Layer 4 of a small transformer language model trained on English Wikipedia (11 layers, counted from 0, width 64).
In attention head 0, each number of a token's query is one row of weights dot the token's vector x plus its bias. The head spreads its attention over the tokens so far by the softmax of query dot key.

Query weights of the head. A number n stands for (n - 500) times 0.001.
q0 (bias 1.182): 235 433 753 736 199 477 380 475 627 282 128 431 516 496 485 427 573 548 503 799 562 393 512 551 501 343 619 319 635 675 361 453 350 763 481 457 663 308 298 771 264 589 553 730 385 385 564 492 435 320 375 545 661 420 473 706 731 410 538 691 700 503 534 370
q1 (bias -0.557): 305 370 511 564 515 482 510 428 677 414 489 496 833 332 454 707 522 457 392 659 492 712 449 504 415 448 863 501 472 733 704 305 537 418 516 383 549 453 347 418 544 696 203 421 413 586 388 428 503 406 453 163 408 466 673 405 667 573 312 553 506 167 604 409
q2 (bias -0.260): 411 269 677 564 812 700 623 405 477 623 605 401 513 192 673 290 367 330 483 699 293 457 594 334 641 501 157 667 669 527 340 520 440 222 547 609 464 684 648 656 397 573 388 447 766 546 303 641 255 340 287 457 522 236 540 445 441 689 668 604 612 486 389 407
q3 (bias -0.408): 289 563 656 660 708 697 290 501 680 376 595 300 516 624 286 501 347 278 218 511 520 470 441 311 708 468 280 679 538 484 470 641 544 416 611 449 700 241 692 563 593 488 771 628 496 634 337 390 379 497 448 595 836 446 447 477 314 178 460 505 337 468 420 681
q4 (bias 0.070): 473 417 682 390 410 360 394 546 536 577 454 631 325 218 543 228 604 518 350 320 302 733 335 205 493 427 495 687 347 511 621 603 669 619 374 668 424 577 307 422 624 305 647 470 547 686 583 756 535 350 307 452 617 533 645 722 598 542 580 817 496 297 98 554
q5 (bias -0.701): 468 586 395 676 610 688 496 511 436 495 346 455 324 472 663 629 669 702 394 397 578 582 510 630 638 573 791 539 583 430 619 401 293 180 449 481 544 197 281 282 577 266 747 405 386 384 764 727 609 243 641 492 492 548 515 248 440 599 458 462 627 394 478 501
q6 (bias 0.168): 654 570 621 492 476 465 614 406 574 688 394 585 485 571 396 526 697 498 817 581 513 435 414 793 727 369 396 569 531 421 423 184 457 512 320 555 658 331 419 863 444 389 329 525 195 375 428 563 161 371 552 482 497 728 326 622 606 551 368 615 286 488 537 569
q7 (bias -1.025): 835 574 178 413 601 915 598 655 274 514 353 465 571 379 438 525 243 654 279 521 514 469 532 625 653 567 553 314 674 506 505 675 437 339 589 460 415 428 558 583 491 330 576 550 564 542 567 578 322 501 294 470 660 708 592 447 476 297 455 401 463 652 407 656
q8 (bias 0.471): 508 372 483 768 486 376 379 720 419 466 359 539 476 595 597 548 275 199 378 447 598 721 666 590 322 647 386 457 442 662 594 535 310 553 424 296 158 716 568 608 570 360 402 759 601 554 366 463 598 674 485 484 455 356 394 449 489 620 662 699 413 577 380 307
q9 (bias -0.588): 505 594 606 445 493 574 237 412 364 495 392 546 548 801 310 340 618 507 268 387 620 266 493 615 846 553 619 660 466 463 315 677 292 505 664 240 469 488 717 194 686 526 230 298 607 608 455 679 285 546 486 333 495 580 404 372 546 319 551 548 769 361 808 615
q10 (bias 0.588): 410 573 436 652 773 711 499 635 418 570 487 693 385 474 378 344 534 600 865 656 407 379 397 550 374 733 675 490 530 278 531 392 439 497 524 531 432 430 581 457 363 366 403 615 286 243 644 634 480 402 251 621 535 564 641 718 550 401 527 798 751 641 506 362
q11 (bias 0.936): 465 479 408 516 718 441 625 257 486 438 471 389 584 539 470 620 605 455 338 274 371 645 535 686 516 378 431 417 427 496 411 626 436 391 397 408 477 680 463 789 400 453 223 412 549 656 369 323 445 647 492 650 784 500 523 456 509 597 383 744 497 289 482 462
q12 (bias 0.328): 583 550 450 507 476 601 576 419 643 256 551 347 348 403 530 456 294 289 562 411 375 503 584 564 438 366 466 449 489 567 730 364 361 511 333 503 415 628 503 583 376 475 433 589 648 669 600 642 631 208 613 488 584 663 380 456 554 686 479 478 493 628 435 628
q13 (bias -0.394): 495 537 607 239 410 528 667 300 340 457 508 239 543 481 469 291 329 608 645 485 633 579 624 550 413 453 365 575 600 559 768 737 625 537 411 394 432 736 389 641 447 665 634 394 574 476 342 489 480 704 811 387 411 638 564 602 340 433 462 528 290 234 722 439
q14 (bias -0.578): 573 448 455 643 575 692 703 707 455 503 427 611 479 556 516 596 647 478 363 401 270 376 452 578 381 489 583 360 846 449 454 526 757 359 500 399 495 379 472 450 378 576 511 532 549 541 509 646 572 590 383 638 549 681 529 414 408 645 528 426 223 345 278 573
q15 (bias -0.681): 232 463 274 181 475 492 436 450 434 457 426 304 591 791 412 694 448 496 458 565 481 363 760 471 609 471 322 606 409 256 575 438 240 586 639 508 382 560 330 393 541 586 651 648 677 614 432 556 393 531 401 401 627 256 639 524 402 716 708 688 383 516 620 563
q16 (bias 0.292): 542 492 582 522 446 632 458 225 670 684 374 311 482 531 674 531 348 540 282 533 529 591 634 362 667 675 316 748 241 888 562 468 527 460 364 265 595 416 418 338 609 483 301 424 555 505 447 307 530 423 359 696 491 393 516 762 411 398 576 495 204 550 325 286
q17 (bias 0.061): 797 152 365 368 591 517 546 810 483 456 616 454 623 356 667 216 576 699 688 503 386 418 324 523 376 738 591 650 634 522 467 392 469 83 403 405 431 460 567 511 380 425 595 664 377 254 546 655 566 629 682 588 641 396 577 508 293 492 552 694 541 624 688 563
q18 (bias -0.838): 448 532 818 237 645 386 590 345 384 554 586 546 248 401 332 593 368 841 629 787 603 384 501 382 335 504 420 578 658 265 376 380 254 298 633 478 569 536 423 686 641 453 456 367 659 645 725 526 503 383 473 408 509 460 508 613 534 505 486 569 488 461 504 563
q19 (bias -0.266): 697 821 515 452 488 476 608 380 417 540 816 589 565 260 471 525 363 701 521 693 712 372 412 607 443 260 760 461 678 693 288 480 392 794 25 641 559 356 376 223 342 382 596 512 699 499 672 662 483 552 520 400 477 503 447 624 424 593 457 473 298 535 558 468
q20 (bias -0.705): 550 647 528 405 559 627 403 748 312 437 388 396 443 449 776 299 439 599 407 719 187 341 408 352 634 497 776 591 428 306 551 364 483 445 576 677 385 552 525 531 552 452 509 656 412 354 420 397 470 338 281 524 623 640 492 391 500 425 636 522 289 555 510 718
q21 (bias -0.605): 132 296 489 502 360 584 689 595 661 334 676 566 493 584 237 407 622 538 343 301 594 522 431 507 591 336 602 624 309 647 574 444 421 588 331 463 490 562 460 641 658 523 542 659 572 681 301 241 299 578 426 626 556 304 501 442 320 452 247 442 745 840 488 461
q22 (bias -0.563): 708 802 615 305 615 668 569 689 335 391 365 741 465 402 486 395 617 664 420 584 663 602 598 352 802 550 200 720 394 721 526 486 472 311 486 351 549 699 453 564 365 499 702 375 298 130 483 640 482 243 417 661 737 627 518 696 485 602 479 488 515 388 297 285
q23 (bias 0.105): 743 367 665 555 610 509 452 501 428 288 555 617 554 765 472 511 332 636 546 408 463 330 716 275 516 449 671 223 658 653 660 512 558 465 767 692 476 259 448 433 574 610 582 591 529 525 427 242 275 669 471 552 408 563 436 369 400 681 194 657 603 463 577 512
q24 (bias 0.725): 384 380 414 435 462 712 524 478 454 397 543 512 495 421 456 365 520 421 623 545 714 415 644 392 348 645 480 727 518 283 597 345 494 449 590 558 581 482 429 403 676 503 347 383 493 624 423 782 409 545 545 656 676 539 469 444 445 363 632 391 353 518 539 738
q25 (bias 0.774): 521 690 753 344 369 583 428 487 829 207 465 430 406 142 457 585 591 432 629 395 541 520 540 472 448 400 391 341 523 541 279 465 752 414 509 347 418 456 325 511 683 644 677 582 280 645 269 715 547 498 484 614 452 505 605 622 457 390 477 478 656 522 432 438
q26 (bias 0.637): 262 670 431 564 610 340 635 524 506 673 213 484 696 543 568 567 634 765 665 421 703 612 344 344 442 478 458 578 605 699 368 387 697 634 540 469 379 452 530 370 271 533 524 515 490 483 613 487 644 218 398 204 442 568 293 358 564 464 207 651 760 767 592 494
q27 (bias -0.497): 490 680 376 403 323 623 461 583 682 276 359 403 576 457 436 422 740 595 345 681 574 360 570 556 609 844 346 398 484 434 480 588 414 680 440 420 308 746 609 570 448 604 837 412 721 627 475 244 407 534 521 583 569 377 450 573 642 204 286 700 296 504 614 319
q28 (bias 0.073): 176 465 627 522 313 612 497 591 331 517 667 600 512 602 336 660 676 700 571 596 409 451 470 578 674 744 539 475 351 661 644 575 794 706 619 756 321 249 427 388 176 415 277 481 96 418 429 540 514 417 524 419 511 455 236 487 746 418 536 547 738 541 414 547
q29 (bias 0.435): 556 491 464 539 209 536 620 676 463 608 355 398 599 539 616 498 520 482 257 309 365 358 750 528 374 472 395 790 467 352 247 574 455 494 744 687 454 548 487 328 487 589 542 472 557 390 489 377 289 421 606 326 506 606 582 592 525 266 420 534 642 547 759 406
q30 (bias -0.489): 541 279 329 419 428 585 298 554 444 426 370 323 356 506 418 762 538 225 287 721 556 522 442 437 416 341 430 586 475 625 658 636 510 725 585 257 393 319 639 545 583 580 651 435 839 635 368 413 466 690 415 713 294 557 252 353 244 673 461 619 458 381 706 652
q31 (bias -0.708): 623 605 474 596 581 799 518 542 425 353 428 380 567 198 453 325 614 548 479 443 632 549 597 698 293 401 282 466 581 246 590 446 579 604 598 314 812 481 364 518 434 288 446 662 564 415 576 238 556 689 642 374 625 274 561 323 430 639 520 575 338 493 755 625

Each question shows a short text with each token's key, already scaled and adjusted for position as the last token sees it. A number n stands for (n - 500) times 0.0037.

Then comes the last token's vector x. A number n stands for (n - 500) times 0.02.

0 "en": 405 263 520 592 533 533 368 833 325 518 636 525 543 487 631 467 532 723 488 595 732 325 684 635 846 565 425 572 397 617 454 427
1 " to": 275 159 466 709 583 666 288 848 320 622 661 443 491 419 598 485 477 807 494 658 884 491 811 628 869 471 573 561 415 606 478 433
2 " be": 331 176 455 807 544 743 317 860 284 620 587 474 514 499 581 486 554 823 462 651 862 492 860 653 875 521 531 563 426 649 424 463
3 " the": 247 143 493 694 587 653 376 886 270 635 624 501 540 473 587 492 514 821 486 681 881 426 773 610 852 469 451 586 366 655 428 475
4 " p": 234 203 508 706 582 689 367 872 244 663 594 486 527 524 561 504 575 747 487 692 857 418 839 572 878 456 478 514 383 591 471 466
5 "resent": 325 196 485 770 598 714 394 872 232 661 598 501 522 478 608 552 541 724 533 652 889 487 856 587 893 512 431 541 384 533 492 460
6 "ers": 252 232 476 805 596 719 365 932 240 671 597 522 486 491 587 513 566 700 521 668 838 470 899 602 861 477 489 567 417 582 456 472
x: 489 494 388 432 506 494 468 427 408 447 466 437 461 524 511 627 457 520 438 475 456 525 499 543 406 536 517 652 531 524 510 801 580 494 504 428 440 453 488 516 574 391 518 437 808 539 289 498 484 718 491 540 559 565 484 584 375 428 526 408 524 524 516 530
To which token does the last token give the most attention? 4 " p"

0 " G": 416 250 523 569 543 535 356 820 315 534 626 520 560 491 619 476 521 717 488 626 733 313 667 631 870 574 425 566 386 631 458 421
1 "h": 277 244 511 675 610 760 317 873 284 608 626 453 547 525 599 472 457 753 570 743 904 419 844 635 852 447 450 555 417 599 478 495
2 "ost": 286 173 495 704 539 698 309 852 271 568 624 443 582 466 619 513 499 739 544 718 928 407 867 627 860 471 484 573 387 570 494 398
3 "s": 237 226 457 691 585 724 337 908 238 617 561 462 535 461 627 491 478 717 540 691 873 439 872 631 861 509 482 566 456 641 499 438
4 " d": 236 193 467 710 572 716 351 896 279 654 615 471 558 477 600 511 470 761 496 700 919 462 801 615 913 505 481 490 426 553 497 413
5 "ep": 278 214 530 725 601 677 396 914 309 589 580 472 569 506 573 553 504 788 571 677 913 438 876 573 871 462 388 527 377 547 479 502
6 "l": 289 255 523 759 612 721 365 956 264 610 592 484 557 508 577 525 479 745 564 675 871 447 841 589 872 478 429 515 408 564 473 518
x: 541 460 427 484 548 467 510 439 430 453 430 420 463 465 475 617 469 419 506 465 476 537 446 505 486 503 571 615 520 583 496 831 515 512 529 371 523 483 454 424 510 394 633 483 693 597 362 566 470 752 501 504 576 552 396 559 358 397 517 492 529 461 504 543
To which token does the last token give the most attention? 4 " d"

0 " G": 416 250 523 569 543 535 356 820 315 534 626 520 560 491 619 476 521 717 488 626 733 313 667 631 870 574 425 566 386 631 458 421
1 "erman": 210 197 540 672 587 667 371 865 239 570 619 517 539 488 608 490 446 797 543 733 923 458 783 615 862 469 489 578 437 534 487 423
2 "y": 219 223 507 690 617 674 318 882 252 565 598 410 552 495 591 482 507 750 581 701 910 436 822 640 853 502 495 543 398 640 497 430
3 ",": 267 169 459 675 554 695 356 868 313 570 598 455 553 484 606 486 465 799 494 675 883 437 773 631 903 466 508 553 390 668 498 462
4 " and": 271 197 485 752 564 687 301 856 276 600 634 481 558 476 584 479 473 839 501 682 892 458 767 607 857 487 514 586 365 663 462 477
5 " W": 274 170 490 651 591 728 304 881 283 579 599 497 584 533 586 471 447 806 570 744 836 421 758 622 856 467 475 538 347 582 460 465
6 "est": 254 230 527 667 578 727 294 892 289 601 581 492 557 467 601 522 429 799 551 730 860 492 765 560 841 457 446 599 445 587 485 457
x: 469 547 427 382 627 489 472 495 418 432 497 414 477 538 519 532 435 408 411 407 461 532 500 455 400 561 529 513 506 562 538 839 511 512 460 471 533 469 396 538 501 326 544 549 802 544 412 505 505 751 569 508 501 536 490 556 439 452 501 489 515 474 542 510
Which two tokens does the last token look at most, in order? 5 " W", 0 " G"

0 "ague": 436 276 515 574 532 511 389 806 332 508 620 517 543 462 646 469 533 701 477 569 702 331 657 608 837 584 400 585 391 628 459 436
1 " and": 298 200 479 764 558 662 330 886 252 606 647 467 554 446 592 472 491 800 489 684 887 459 751 599 857 499 526 580 361 670 454 461
2 " the": 260 160 507 673 569 635 386 879 257 620 619 488 554 469 611 468 527 795 489 706 873 413 734 609 840 496 440 576 341 647 430 477
3 " F": 267 201 504 605 608 692 345 872 246 620 583 473 526 529 604 509 513 731 533 775 824 385 795 574 871 457 443 525 368 594 480 459
4 "oot": 289 201 556 744 560 756 282 841 210 605 613 469 508 522 558 572 554 701 610 709 841 424 829 576 884 477 439 529 386 547 459 445
5 "ball": 287 229 538 738 570 688 317 867 201 580 523 466 539 459 615 567 517 713 563 739 845 448 771 587 859 509 450 535 433 586 486 392
6 " Le": 257 225 496 687 649 669 334 894 193 632 535 489 562 521 577 525 498 688 597 843 804 436 745 598 882 470 458 489 357 600 454 453
x: 593 442 381 488 576 423 476 480 429 403 430 429 459 522 458 557 444 472 423 529 467 538 505 548 503 488 558 550 487 556 465 867 511 405 397 418 531 497 442 536 480 459 538 498 754 596 374 474 422 733 557 550 495 607 477 543 445 428 505 485 517 508 485 615
To which token does the last token give the most attention? 6 " Le"

0 " play": 423 212 531 623 562 553 349 831 310 536 621 510 535 474 621 489 552 728 482 601 736 351 723 620 878 558 423 554 422 619 452 418
1 "ers": 249 228 449 779 592 761 352 916 245 645 583 508 502 434 589 495 521 734 538 674 837 478 852 603 846 431 495 586 436 596 431 461
2 " work": 265 143 525 787 648 705 359 847 269 600 623 511 544 404 599 441 521 738 514 627 834 486 827 581 852 492 508 519 384 544 476 462
3 " s": 247 226 500 758 618 743 378 863 295 674 598 436 540 460 595 543 559 736 485 657 854 457 818 610 889 468 487 487 416 550 501 393
4 "ep": 296 222 536 722 600 679 411 898 308 626 570 473 545 514 559 576 529 768 577 639 903 470 885 603 869 419 413 542 392 553 485 462
5 "ar": 286 209 528 761 641 695 321 919 282 602 596 469 539 522 554 533 545 750 584 627 904 437 874 584 856 469 456 564 418 584 483 470
6 "at": 318 243 453 714 604 709 316 940 259 657 580 430 516 468 570 568 545 724 602 648 906 428 841 601 853 472 452 573 432 589 552 448
x: 491 497 461 500 555 504 507 496 420 448 410 515 501 577 529 565 457 416 426 387 485 539 494 499 446 453 493 580 562 566 538 852 559 480 474 402 458 397 525 434 544 402 608 483 777 586 397 542 429 748 526 533 517 517 478 559 387 413 495 449 490 457 527 489
To which token does the last token give the most attention? 3 " s"

0 " of": 408 232 529 595 536 515 361 834 327 520 643 534 543 473 612 464 524 743 472 571 737 345 684 620 850 549 434 574 387 637 447 429
1 " the": 241 150 503 684 584 644 364 883 257 636 634 495 541 470 598 469 517 803 493 707 881 416 763 600 850 497 437 570 367 657 424 478
2 " D": 259 199 486 647 609 703 346 902 261 650 585 492 556 524 571 541 475 752 534 772 880 433 776 589 869 495 481 527 395 613 472 422
3 "ay": 259 175 507 714 571 705 311 900 328 550 605 445 544 545 592 548 529 753 595 751 878 414 890 562 897 515 490 562 394 558 482 449
4 " s": 227 192 496 729 599 704 350 854 304 638 601 449 558 512 611 534 521 749 470 711 852 441 819 604 890 492 484 497 415 551 497 412
5 "l": 285 238 545 743 595 722 336 910 283 629 577 491 546 545 562 561 475 762 542 663 872 468 861 613 885 424 451 545 429 574 474 492
6 "ot": 273 224 514 723 599 697 279 916 303 598 600 449 540 511 591 534 529 741 564 653 912 448 882 609 847 472 440 589 368 519 484 418
x: 463 509 436 442 529 451 508 504 433 446 485 518 467 575 506 581 468 416 453 422 479 553 495 473 437 497 524 558 591 583 566 817 617 490 494 385 509 459 451 454 479 364 546 448 771 530 374 537 427 772 496 471 562 488 502 537 343 402 514 491 545 467 518 574
Which token does the last token look at most, and with what share of its attention? 4 " s", with about 50%

0 " m": 404 240 537 594 531 533 369 829 313 557 640 519 534 482 626 466 549 720 469 590 752 323 695 627 863 551 410 548 408 611 457 429
1 "il": 274 244 514 726 551 721 371 882 276 634 658 474 515 498 570 507 513 761 629 661 896 404 864 580 821 424 460 570 368 513 475 491
2 "it": 282 214 519 718 613 690 339 914 252 640 645 457 493 448 554 563 497 734 544 635 952 444 831 569 808 450 460 557 386 590 454 473
3 "ary": 267 184 492 750 620 702 310 881 251 633 615 460 523 450 590 469 509 769 554 633 923 431 868 597 825 505 476 554 414 616 502 442
4 " (": 256 157 468 762 557 671 356 851 262 646 578 458 511 457 551 443 519 781 530 653 905 440 777 615 891 474 452 537 400 671 463 466
5 "G": 253 218 512 647 610 760 321 876 318 611 605 499 573 499 599 467 485 803 503 682 861 384 832 598 887 508 470 510 321 645 482 476
6 "-": 222 184 518 724 579 738 308 845 256 602 570 461 553 475 567 505 496 795 496 649 902 482 826 590 905 520 425 503 371 600 463 470
x: 523 489 371 443 558 476 525 446 361 465 476 445 450 494 547 582 457 390 406 537 481 524 548 407 461 444 535 586 535 530 495 835 558 458 467 472 509 477 442 559 535 415 554 437 735 537 458 538 490 803 467 546 553 462 444 560 370 400 513 546 552 442 524 537
Which token does the last token look at most, and with what share of its attention? 5 "G", with about 40%

0 " a": 412 231 522 599 546 533 362 822 314 532 633 522 544 483 607 478 539 733 474 588 729 336 679 638 861 573 426 559 401 625 446 441
1 "ch": 271 227 531 737 556 735 340 888 271 673 605 457 484 466 579 495 488 776 575 688 911 461 843 615 869 435 493 523 401 648 454 481
2 "ie": 225 195 536 718 596 695 344 906 264 595 613 506 506 525 565 514 525 758 596 677 900 465 837 615 865 442 491 542 435 612 423 473
3 "v": 271 208 496 688 558 706 376 878 246 619 572 454 472 507 601 488 481 782 584 665 884 457 816 582 861 447 433 539 403 617 460 511
4 "ed": 256 245 461 758 606 753 322 920 262 604 616 492 485 421 611 510 509 743 562 669 901 477 796 586 828 475 485 589 421 601 475 495
5 " the": 232 143 491 690 597 642 367 902 254 641 619 499 532 465 597 470 516 791 503 715 879 412 752 594 843 501 429 565 368 653 430 477
6 " r": 257 194 475 689 592 674 372 939 240 676 573 492 528 548 597 511 549 734 480 747 841 431 840 560 887 473 486 538 416 591 459 464
x: 510 518 444 457 563 451 497 482 409 433 517 471 453 520 502 664 450 474 428 464 493 466 492 536 429 481 503 617 473 566 481 857 550 409 485 370 550 491 451 596 490 446 605 430 788 564 384 486 455 721 465 475 482 520 486 531 420 395 514 442 575 512 492 551
To which token does the last token give the most attention? 6 " r"

0 " he": 420 219 523 606 538 540 352 824 318 534 636 511 541 480 615 473 544 734 477 587 732 327 700 628 869 558 450 566 406 637 456 422
1 " was": 309 120 489 761 546 721 322 876 300 570 626 469 517 470 592 507 523 827 457 639 880 471 816 636 853 478 547 586 454 652 460 480
2 " dis": 242 208 491 775 578 735 345 840 257 683 629 531 512 469 531 484 485 807 517 644 844 504 824 567 919 440 510 493 391 602 441 474
3 "m": 230 251 573 733 602 755 387 891 263 671 606 471 505 462 575 504 523 798 519 644 866 517 804 597 852 427 425 495 405 594 426 503
4 "iss": 274 222 537 712 654 716 389 916 295 661 606 492 503 485 598 582 491 784 534 606 910 472 853 613 822 437 451 553 410 567 463 463
5 "ed": 266 246 480 807 629 760 345 933 274 626 634 495 464 410 607 534 545 733 537 615 897 493 817 584 820 464 485 595 430 574 495 488
6 " by": 259 128 533 751 641 684 337 870 307 598 601 496 489 448 586 516 532 815 521 611 897 487 762 603 870 469 483 543 371 615 436 448
x: 503 491 353 458 539 429 496 412 431 415 479 448 458 539 542 563 506 484 438 512 520 509 470 403 499 486 540 498 476 494 490 875 512 529 469 439 449 471 461 556 540 473 614 474 722 473 350 473 445 781 487 634 583 538 486 561 370 455 516 427 596 479 523 560
Which token does the last token look at most, and with what share of its attention? 6 " by", with about 50%

0 "m": 407 282 526 572 522 518 380 808 322 545 638 523 533 485 622 463 538 718 483 580 729 316 658 633 844 563 397 558 405 613 452 430
1 "\"": 222 167 494 670 597 687 350 901 263 562 608 472 487 449 639 504 520 765 550 646 905 399 821 603 866 466 483 564 443 610 478 425
2 " and": 284 190 486 765 581 692 316 882 267 607 656 463 555 469 584 495 496 825 499 675 901 453 802 605 890 484 526 589 390 648 456 450
3 " acc": 266 228 507 740 616 684 382 846 256 617 614 531 520 463 542 467 568 826 517 665 860 531 845 558 900 494 510 499 327 602 484 456
4 "ur": 283 289 520 723 591 698 382 922 282 635 639 444 507 468 515 545 602 775 620 639 810 485 870 559 824 441 503 506 342 602 503 517
5 "ate": 305 203 522 764 658 697 384 896 286 568 568 461 483 470 579 521 587 744 565 661 850 462 875 581 815 491 490 551 351 628 476 506
6 " but": 270 184 442 755 595 681 352 906 269 658 632 495 493 470 568 539 550 781 533 685 861 450 801 596 882 460 506 595 395 638 468 451
x: 478 495 376 465 538 468 476 451 392 462 503 453 501 564 541 562 430 536 477 479 495 503 506 520 475 462 444 511 482 506 494 886 538 444 482 390 435 425 497 487 546 453 616 455 737 573 355 445 496 777 534 622 552 558 458 541 443 463 506 397 592 466 489 570
Which two tokens does the last token look at most, in order? 6 " but", 0 "m"

0 " c": 421 247 537 596 516 525 368 825 322 545 631 518 548 489 615 471 554 718 472 581 747 330 699 623 866 553 427 549 397 631 459 422
1 "iv": 312 228 464 712 593 696 371 911 273 650 643 467 523 498 530 517 468 739 543 653 927 464 854 560 889 466 442 551 421 586 485 495
2 "ic": 226 250 502 705 595 683 371 907 272 604 615 475 485 462 594 484 465 741 540 640 940 409 817 592 830 479 431 549 367 566 459 480
3 " pro": 250 222 498 723 567 693 356 859 248 696 639 508 547 481 539 490 527 758 535 698 867 495 795 626 877 442 506 444 396 626 475 464
4 "j": 250 243 530 645 584 729 412 890 257 702 537 455 507 552 578 512 564 691 563 677 863 472 900 611 859 475 479 538 368 630 451 444
5 "ec": 263 281 521 709 625 685 434 936 218 656 560 471 524 484 578 503 562 698 526 680 891 495 852 640 803 470 455 591 366 588 495 458
6 "ts": 239 220 491 735 591 691 387 918 259 648 580 465 525 431 609 535 562 675 510 639 881 461 871 635 862 495 517 576 431 625 514 455
x: 521 479 412 518 473 506 447 471 462 411 453 441 499 561 567 542 433 486 497 490 412 441 471 530 437 526 482 593 544 570 467 847 541 494 509 485 494 467 487 441 575 381 574 457 836 529 338 523 450 746 489 587 569 559 473 564 388 400 487 423 530 458 510 503
To which token does the last token give the most attention? 0 " c"

0 "ague": 436 276 515 574 532 511 389 806 332 508 620 517 543 462 646 469 533 701 477 569 702 331 657 608 837 584 400 585 391 628 459 436
1 ".": 253 145 440 705 538 657 372 870 320 537 615 474 572 456 599 501 495 736 532 656 904 393 729 586 858 449 460 530 339 626 424 466
2 " In": 242 162 468 658 575 630 352 838 276 585 603 476 572 497 542 463 481 811 535 669 870 417 814 578 884 504 517 507 361 600 525 467
3 " May": 306 196 492 671 597 723 343 852 318 587 613 433 517 478 593 485 575 791 567 694 843 462 808 526 858 524 524 578 322 636 524 488
4 " ": 261 247 447 721 547 710 375 892 269 632 609 480 536 440 632 484 438 773 539 690 861 481 757 617 900 524 486 537 347 600 506 504
5 "2": 274 250 523 693 594 736 352 879 281 596 589 486 519 446 655 487 440 754 551 665 844 470 808 571 864 526 458 499 337 626 515 529
6 "01": 298 216 569 693 597 727 372 846 239 618 635 434 532 439 634 489 497 706 617 640 789 454 766 533 838 553 445 484 317 656 575 459
x: 544 494 392 495 651 467 492 364 354 461 476 536 506 516 557 542 453 488 505 451 490 475 405 470 470 497 522 550 460 520 495 798 520 422 442 456 470 533 493 536 575 342 480 551 739 562 368 419 478 760 461 590 568 439 521 583 416 447 540 578 439 498 527 524
Which token does the last token look at most, and with what share of its attention? 1 ".", with about 30%

0 "ors": 426 272 513 585 531 525 380 810 326 527 635 532 548 473 621 464 545 705 497 574 709 334 686 621 836 570 429 571 397 628 470 413
1 " were": 339 123 440 768 532 694 342 903 292 580 628 476 498 477 596 504 535 804 457 649 867 452 830 627 873 499 551 588 452 651 465 459
2 " us": 318 169 467 795 583 708 412 818 312 624 614 509 495 473 567 522 552 778 486 614 838 456 869 578 870 505 517 569 394 601 474 477
3 "ed": 272 248 479 813 605 757 356 920 272 605 635 525 460 421 592 522 554 762 534 596 883 485 808 591 833 475 538 597 420 590 478 483
4 " for": 250 153 540 736 656 664 338 884 310 596 598 505 482 454 578 493 530 831 526 606 849 499 798 548 838 453 497 547 397 630 435 476
5 " the": 245 147 497 689 586 640 372 895 270 641 617 512 519 470 589 480 527 805 489 693 853 434 737 585 841 470 440 586 357 676 425 485
6 " pro": 249 237 522 705 556 672 347 858 243 704 613 525 517 523 531 514 545 745 555 709 835 522 777 604 868 434 520 483 374 644 472 460
x: 552 481 322 425 613 447 491 473 443 449 527 454 486 535 453 590 479 484 477 503 569 468 488 458 467 476 458 602 482 591 435 955 500 446 441 437 484 507 502 566 508 444 482 496 685 564 407 458 484 730 526 516 527 532 482 539 428 462 496 419 554 391 554 548
Which token does the last token look at most, and with what share of its attention? 6 " pro", with about 60%

0 "ed": 427 290 517 597 540 520 381 823 336 507 636 540 535 466 619 477 536 705 484 582 713 350 652 619 830 576 425 582 398 612 454 444
1 " him": 244 86 528 750 644 712 324 900 304 577 624 494 504 453 593 466 529 783 533 674 854 428 798 604 834 486 522 554 444 587 456 468
2 " to": 269 171 495 705 583 665 272 850 334 630 652 442 480 422 587 511 481 810 498 637 869 503 804 606 864 453 587 579 400 619 484 455
3 " ": 232 236 443 726 546 741 370 907 274 658 611 503 516 451 604 490 436 799 522 657 860 472 780 632 906 461 509 548 386 611 488 490
4 "est": 270 252 514 750 560 720 353 951 300 656 611 508 497 460 581 509 477 821 565 652 876 475 790 550 884 489 474 538 398 598 471 521
5 "ab": 224 266 532 765 618 714 343 935 264 657 628 522 507 479 569 490 496 753 574 661 902 408 830 572 913 495 534 522 346 589 496 479
6 "l": 293 227 505 770 591 712 364 952 254 639 594 483 497 506 566 495 490 752 588 672 852 429 811 607 872 455 467 516 387 621 474 552
x: 573 458 406 503 571 444 523 424 433 463 420 398 462 495 513 608 487 439 484 471 497 521 447 483 486 477 543 588 531 545 458 841 498 529 531 345 480 491 481 419 536 425 643 505 717 611 390 518 468 746 507 512 581 536 388 543 355 411 527 482 529 499 500 527
Which token does the last token look at most, and with what share of its attention? 1 " him", with about 20%

0 "own": 404 242 508 600 543 546 368 821 321 531 633 509 543 489 611 491 534 731 508 605 723 366 693 621 858 560 430 583 397 620 465 420
1 " The": 236 166 504 653 614 637 368 901 219 609 613 490 556 496 577 501 484 766 540 790 869 440 707 600 832 478 443 559 381 620 429 443
2 " F": 251 215 501 613 621 687 345 865 223 623 575 460 547 534 601 529 509 717 549 818 833 404 766 580 859 447 448 522 397 579 488 454
3 "oot": 281 206 546 733 575 747 283 840 193 603 615 468 527 525 553 580 543 695 614 738 846 430 813 582 883 470 438 532 396 541 467 433
4 "ball": 288 232 536 731 585 685 318 860 188 580 528 463 549 460 608 579 519 702 565 762 850 456 763 591 850 503 443 529 435 576 492 387
5 " Le": 254 231 499 687 651 669 335 893 183 633 537 486 573 522 577 532 496 685 600 852 808 433 744 600 880 462 456 481 364 593 463 444
6 "ague": 269 187 490 692 576 656 357 892 222 599 539 483 580 426 671 542 506 672 546 763 844 453 781 569 875 503 469 591 378 590 507 416
x: 558 480 364 431 538 502 485 495 458 400 461 438 481 515 529 530 436 447 439 498 466 501 460 548 493 553 516 511 506 522 443 792 615 463 415 538 464 468 461 517 468 370 582 524 856 551 289 483 430 749 534 562 495 501 547 582 469 402 518 523 480 519 470 576
Which token does the last token look at most, and with what share of its attention? 1 " The", with about 30%